Layer 7 of a small transformer language model trained on English Wikipedia (11 layers, counted from 0, width 64).
A neuron's activation on a vector x is GELU(gate . x) times (in . x), where the dot is the dot product.
The model reads these tokens: " Australia" "'" "s" " largest" " environmental" " organisation" "," " to" " reduce" " the" " global" " war" "ming" " impact"

The vector x that enters this layer's MLP at each token. A number n stands for n times 0.037.
0 " Australia": 15 -33 -30 23 6 -52 -33 -5 11 -4 18 -25 22 -29 -19 -14 0 4 45 16 8 -27 27 -14 -2 4 20 -15 -6 -55 0 7 -23 -3 33 -1 -8 -38 3 -1 37 2 -5 -40 32 -6 26 -7 41 -12 73 -7 -18 -22 35 -22 -53 -36 -29 -30 21 -34 27 -39
1 "'": -1 -34 -53 -24 40 -49 60 17 -15 -13 26 11 28 -24 -21 -3 -30 -11 25 32 5 -15 0 -6 25 30 7 -20 14 1 -1 23 36 19 -10 -20 6 -16 -26 5 -12 -6 -48 38 40 -30 -23 17 5 -27 46 1 26 21 -34 0 -60 -15 15 -26 51 -31 2 -24
2 "s": 0 12 -5 -1 16 -70 -6 -14 -55 39 35 36 -25 5 17 -3 15 52 46 27 -15 -9 6 -13 8 -4 -27 -28 5 6 21 7 -18 -3 0 10 13 -15 4 -20 14 12 -3 -7 -15 -1 -14 -5 1 -50 12 -7 5 14 22 -36 -65 -20 22 -39 27 -49 -21 -37
3 " largest": 13 21 36 10 8 -74 32 -13 -14 27 6 56 16 0 5 -1 -8 -22 3 -4 11 -34 64 -17 15 38 19 -22 37 -1 1 -36 -29 -16 13 17 56 -31 -28 10 20 12 -27 13 -4 13 17 -2 21 -40 4 24 23 3 20 16 -12 38 -14 5 36 -19 36 -19
4 " environmental": 22 10 33 36 32 -30 15 -23 -3 -19 -4 -14 -44 -23 31 -89 12 -36 -2 0 19 -53 30 12 50 7 2 -18 9 -29 9 -33 -61 -23 -38 7 47 -30 -57 -21 26 3 -39 5 -5 -15 11 -15 28 -25 34 -9 -1 6 26 27 -14 6 27 -10 13 -12 52 27
5 " organisation": 41 -47 21 13 39 -48 40 -9 25 -25 -7 14 13 -16 -26 -39 7 -8 -24 4 11 -16 33 11 5 74 -16 -29 6 6 -1 39 -38 -25 8 31 50 26 -9 -29 45 -12 -35 46 2 -15 30 6 14 -31 30 6 -22 -5 0 8 -38 -14 -11 -14 -7 -3 34 -16
6 ",": 4 -11 -9 25 5 -79 37 -30 8 13 15 -3 -27 8 20 -39 -18 -50 -4 -12 -6 -17 13 8 -41 71 4 -28 38 14 -18 29 -12 -24 17 9 40 -5 -16 -5 -1 2 20 -15 -39 -8 -26 2 45 -11 25 27 -10 17 7 23 -7 16 -30 -21 -27 -24 37 -30
7 " to": 10 -73 -15 14 -5 -61 77 8 -10 29 -8 32 1 -30 0 -14 3 11 42 -47 9 -6 54 -14 -47 19 -7 -21 1 36 2 -15 -24 -16 21 -14 4 -25 -14 -1 40 21 13 8 -20 33 -10 -10 23 9 30 -32 -2 -42 -3 -27 -5 29 -7 -14 -25 12 42 25
8 " reduce": 7 -28 -35 0 18 -53 65 27 -33 -21 -2 38 -6 -12 -9 -72 7 -16 16 -4 0 38 25 -11 -6 26 25 -25 37 22 43 -12 -64 48 10 -8 34 -40 -40 -11 31 -10 -7 -34 54 23 -27 13 -4 19 11 -5 30 -10 4 34 -3 -2 -1 -12 22 15 28 -23
9 " the": -8 -1 30 15 -1 -79 52 -4 5 -2 26 0 -39 40 -2 -21 -13 -48 52 -15 10 -14 18 15 -4 -10 7 -5 35 1 -16 -3 -39 22 -9 -13 24 -11 -14 -20 37 7 -31 55 24 7 13 -12 19 -5 1 -6 -22 40 -16 -13 -47 13 8 -14 59 -18 13 -12
10 " global": 31 -29 4 7 14 -50 34 -5 2 10 -1 0 -34 17 -4 -55 -13 -33 2 -6 -10 -15 0 23 45 48 14 -33 39 -43 -7 -7 -35 13 -13 -2 70 -41 -32 -11 43 15 -28 31 61 -24 0 -17 1 -30 36 5 22 -24 42 14 3 8 8 -24 45 -8 33 8
11 " war": 32 1 -6 49 11 -14 22 -3 7 -37 2 -16 0 38 -8 -70 26 36 11 -35 41 -53 39 11 35 4 23 9 61 -39 30 -2 -10 -21 -3 -18 17 -14 -56 -8 -1 17 -40 60 0 17 31 13 -12 8 41 36 17 -20 35 25 -16 -25 -52 -15 -25 -5 48 20
12 "ming": 26 -37 -13 46 16 -64 -4 -8 5 19 23 6 -37 5 -6 -49 0 42 5 9 -2 -24 -10 -13 34 0 19 -48 26 -10 9 22 -24 6 -22 22 44 -35 -34 30 29 -11 -40 0 38 -6 -18 27 -13 -17 2 8 46 12 44 1 -19 -15 -37 -6 61 -21 -9 13
13 " impact": 26 -7 24 27 -5 -37 13 1 16 -51 -23 42 -30 -3 -18 -79 19 2 -12 -15 15 -56 -14 -10 -1 37 12 -19 6 14 32 -6 -67 -21 16 23 39 -1 -30 -25 9 14 -14 14 33 2 -1 -4 -1 -15 25 44 21 34 28 56 -19 5 -14 20 18 -14 94 -34

Each question shows the input weights of one neuron of the MLP. A number n stands for n times 0.005.

n12 gate: 31 15 -23 -7 -16 -4 5 -16 1 41 -21 -29 7 33 5 34 -40 -2 14 -14 -14 -14 -3 -4 9 -6 -2 -22 34 16 -13 11 0 -4 -21 -4 1 21 22 -3 -23 42 13 31 -47 -9 34 -43 36 18 4 25 35 -4 -7 -19 36 6 8 0 24 3 -46 7
n12 in: -14 -27 -3 -21 24 -19 15 28 18 33 -5 -1 -33 -3 7 32 -4 1 -35 35 -25 6 -16 -35 44 -48 6 15 37 8 -1 -33 5 -41 -36 5 -1 30 0 58 -50 30 -21 -32 7 -21 11 38 32 6 -5 -16 -13 20 39 2 -26 -14 5 -14 -12 7 14 -2
On which token does it fire most, and how strongly? 5 " organisation", at about 0.14

n68 gate: -25 8 11 48 23 0 -32 -20 14 16 -6 3 -11 -33 -30 11 -7 -8 -10 -23 -13 -3 21 26 9 16 -9 -36 -1 7 33 -2 22 -7 -17 -33 37 -16 26 28 5 -28 -37 12 -57 33 18 -35 -15 2 11 -4 -11 21 -40 36 -2 6 9 -43 -26 -10 56 33
n68 in: 2 -32 15 -4 24 19 25 1 -22 7 17 -6 5 -15 73 -32 -5 -18 14 -31 8 -13 14 -27 10 -7 9 -20 -52 -22 6 -19 -25 43 16 -6 -13 -6 18 -28 -50 5 -3 15 33 -16 -14 6 -31 -18 -26 -4 -23 19 -6 -6 -9 -33 23 -26 -33 28 12 -23
It fires most on token 4 " environmental"

n18 gate: -26 13 23 -34 29 18 -19 13 -2 17 -42 -45 9 -23 -26 28 6 18 3 9 -30 20 -32 -13 -2 -6 48 14 -38 -12 1 23 -5 -45 13 42 -17 33 -9 -5 -39 -1 -6 -18 27 -21 33 10 -7 27 10 -11 20 10 26 7 8 -43 35 27 -9 -19 -49 10
n18 in: 20 10 -10 25 -14 6 -29 12 1 1 24 28 -48 16 -7 3 2 -23 -3 15 9 -28 -1 31 -6 -8 -43 -19 -1 4 29 8 3 17 -19 12 11 -16 22 20 -11 -11 14 44 -27 5 -3 -12 -24 -47 15 38 -8 -49 27 13 -19 -4 -29 -7 12 43 42 -15
It fires most on token 1 "'"

n15 gate: 26 -19 -23 -5 -53 -8 -7 -17 44 -5 -18 -4 11 1 31 18 9 -64 -2 4 -9 4 -16 20 -19 15 22 4 23 -11 16 39 12 -50 6 3 44 23 -13 -19 27 20 -31 15 -28 -59 0 -32 -17 3 -34 13 -18 -13 15 26 -5 -67 3 23 -35 60 7 -22
n15 in: -2 -21 -45 -15 -27 -5 -7 -11 7 4 35 6 18 -7 31 -2 -14 -33 4 -7 9 -38 65 0 24 -8 5 -26 -14 -18 -28 -24 -4 -7 21 -23 13 -37 -26 -4 37 9 -9 40 -31 -26 38 -10 -15 17 -15 41 -18 -9 -10 3 -7 -44 11 34 -19 42 21 30
It fires most on token 5 " organisation"

n130 gate: -27 45 27 19 12 -5 -22 49 28 26 -26 -45 -4 31 -27 2 -20 8 4 -38 14 12 7 -18 -10 4 17 -23 -48 38 -19 -2 10 4 0 -1 9 -12 -8 -18 -34 22 -1 10 4 53 6 1 -13 -7 -19 -34 -34 3 6 15 -5 -25 45 -13 -15 5 33 -10
n130 in: -3 10 38 9 22 -11 -14 -2 19 25 3 -24 -1 19 -5 -36 9 18 -5 -26 -3 7 5 -4 -33 38 -11 -19 -4 69 -34 -23 15 -1 12 0 -4 4 -43 -46 -34 30 18 1 22 31 -2 35 -25 -10 5 9 -17 48 -7 -31 -15 29 -10 -29 4 -52 19 25
It fires most on token 9 " the"

n158 gate: -21 -2 6 15 3 42 2 -2 -7 6 -13 -29 52 19 13 47 -8 38 -30 30 -51 -25 16 32 18 7 8 0 -6 -17 40 12 -6 6 -9 1 6 24 28 -4 -4 -24 -41 10 22 -3 18 -13 -1 -11 39 -32 -13 -20 -22 30 0 -26 -13 33 6 11 28 25
n158 in: -5 25 -21 6 17 -21 -60 21 -5 -11 24 15 -23 -31 -18 -12 5 35 10 6 5 -25 6 9 3 11 -13 15 -20 -26 8 9 -12 -35 6 38 -6 31 -59 -24 9 -6 -14 7 9 32 -17 -37 13 -47 -34 -6 -22 -30 4 8 8 -19 16 -21 9 -10 -11 9
It fires most on token 5 " organisation"

n16 gate: -6 15 12 15 40 -1 -26 -16 -20 -17 -24 39 34 9 -17 9 24 0 4 49 -4 -27 -9 -4 -12 29 5 24 14 -27 -9 -15 7 5 -6 5 -15 -5 8 17 -10 37 -7 -8 -14 -7 -11 21 15 15 -32 24 36 -15 -51 6 10 24 22 -1 -17 -10 3 -6
n16 in: -14 -8 10 -15 -11 -10 63 -4 7 42 22 -9 -12 1 24 -9 -16 -13 -12 10 -13 27 2 17 -3 7 -14 -6 12 -11 -7 -25 -15 -8 16 -31 -8 9 -27 -29 0 -35 43 -24 -13 20 -18 -20 0 -38 32 -19 -19 27 11 17 -6 15 -7 19 7 28 28 -20
It fires most on token 3 " largest"

n59 gate: 8 25 15 -3 7 15 -14 -15 -23 -5 -17 -57 -6 28 -34 -19 5 20 19 37 1 25 -30 -2 15 16 30 19 5 -7 8 20 21 -9 33 4 -25 27 -35 -18 -26 -10 36 41 -45 -9 23 -13 -29 -21 10 10 7 -12 23 14 6 6 9 -1 -12 0 28 -14
n59 in: -25 -5 -25 27 -13 -12 3 15 -3 52 21 -4 5 -8 0 -21 0 0 11 -33 21 17 -10 -4 34 -13 -21 -6 -1 30 13 -19 -16 17 19 -8 -12 10 -2 23 -12 12 -36 44 46 -8 -6 -10 -7 6 -27 22 -64 27 25 29 -15 17 25 -16 15 32 -26 -2
Its two highest activations, in order, are on tokens 11 " war", 0 " Australia"

n101 gate: 8 28 -17 -27 -7 5 -6 2 -9 7 12 10 19 10 -2 -23 -2 23 -5 23 -18 3 -2 -17 -16 8 6 9 10 -11 -12 25 10 20 30 -2 -9 38 6 -7 -4 11 -11 22 -21 -33 13 -16 -33 -30 0 27 1 15 -3 -6 25 28 49 -11 20 14 40 10
n101 in: -7 5 -46 5 -20 24 -8 -21 -11 -2 -4 -10 -8 17 -7 5 8 -5 -23 32 21 -58 8 21 -19 -7 -14 -8 16 -18 36 20 -7 16 29 7 -22 -6 -34 -19 15 16 14 -5 40 -1 -2 30 -2 9 -19 7 32 26 -25 8 -9 -7 4 35 -1 -24 -20 31
Its three highest activations, in order, are on tokens 7 " to", 1 "'", 13 " impact"

n73 gate: -12 -7 5 -3 -34 -9 12 -5 -20 21 5 -34 -19 12 32 30 16 -3 3 9 -25 8 -16 -15 17 5 -7 -30 22 -13 -2 -67 -1 -8 -20 54 4 -36 21 34 -25 -19 -11 -6 1 -7 5 14 14 -6 31 26 -25 3 -9 20 -26 -15 9 -17 -37 -9 18 -16
n73 in: 31 -19 -81 10 -4 -8 -15 -7 -11 -11 -27 23 -6 10 -23 -20 45 10 1 30 -9 -13 41 21 -27 26 -4 30 -2 8 -46 -23 9 4 3 13 31 9 -25 0 -1 -7 -56 15 13 -10 -20 8 -15 0 32 -9 -34 -14 -5 -5 -6 -28 16 10 -6 16 18 -18
On which token does it fire most, and how strongly? 0 " Australia", at about 0.71

n58 gate: 23 -8 -1 -26 -8 -8 -8 11 0 -6 26 -20 -28 -12 -17 24 -5 9 -13 8 -61 31 3 12 21 -43 45 16 9 7 4 -21 -18 -9 28 12 -22 3 5 5 7 -36 0 -40 25 -41 -6 -34 11 7 33 -26 -2 -9 5 -35 10 -21 15 1 25 33 -29 -43
n58 in: -9 16 -9 22 6 -15 10 -8 -38 29 47 -26 4 -3 -5 4 56 46 8 5 17 -5 38 3 0 40 -9 -15 5 2 9 -40 -18 -2 -11 -19 24 5 7 -9 -1 -5 -4 15 -45 4 6 -20 40 -10 20 33 -7 -5 12 16 -31 -18 25 10 5 -15 25 10
It fires most on token 0 " Australia"

n97 gate: -9 -27 34 -3 -4 5 2 22 -5 24 -2 5 -31 -20 -3 43 -36 -24 25 -23 -38 -1 -18 -8 -15 -28 37 48 10 -6 -12 6 38 6 -8 -26 48 9 26 -29 -8 29 2 1 2 -23 -61 -25 26 9 -25 29 -6 28 -45 -8 -8 7 45 -1 -31 28 -39 52
n97 in: -5 -16 -2 19 -6 32 -2 31 11 5 37 9 30 28 -19 12 16 5 28 -24 -52 44 -8 -28 31 -66 -2 -21 -10 -17 -26 -6 36 15 36 16 39 -26 4 -50 -12 26 26 -12 -16 9 -3 -8 -35 2 11 -11 -8 32 -68 39 27 12 20 1 16 23 -13 59
On which token does it fire most, and how strongly? 6 ",", at about 0.3

n39 gate: 44 18 25 21 -1 5 4 39 -25 8 -28 -36 11 24 -29 -8 3 17 -34 8 -3 3 -11 12 -6 14 46 -24 -32 -3 5 1 -22 -41 -10 -20 -9 48 3 -16 -9 41 28 25 -48 -28 12 11 -30 -30 10 10 -16 -10 24 0 9 -9 29 26 18 5 -41 -10
n39 in: 19 -10 13 52 10 36 -15 -9 33 -4 -24 -13 22 24 12 -35 20 -17 -14 -9 4 54 11 4 41 26 35 -5 11 -38 -5 13 23 -28 -8 49 27 -5 23 -1 -23 7 -36 -34 4 -15 30 20 43 -22 16 8 -7 -14 -23 -6 7 -54 -9 -1 20 -4 2 0
It fires most on token 5 " organisation"

n65 gate: -24 10 9 32 -29 -4 -17 -20 10 -25 -41 -1 -8 27 37 32 -1 -31 -21 20 -5 16 -30 7 -20 3 36 38 -10 32 -3 9 -20 11 5 21 17 11 18 31 -5 12 -51 -3 -46 -14 46 -16 -26 -6 9 -3 13 15 12 43 23 -37 2 -14 -11 25 22 -38
n65 in: -17 -3 -31 -4 5 -25 -24 -19 -8 -4 -19 -17 8 16 -15 26 -21 18 19 25 -12 5 -38 -13 -21 15 -3 45 -5 39 -12 41 -40 16 38 18 -52 8 9 21 -43 17 -24 -1 -16 -4 33 22 -6 -24 12 -7 16 -14 4 -10 13 17 -27 -13 11 -11 30 -24
Its two highest activations, in order, are on tokens 10 " global", 4 " environmental"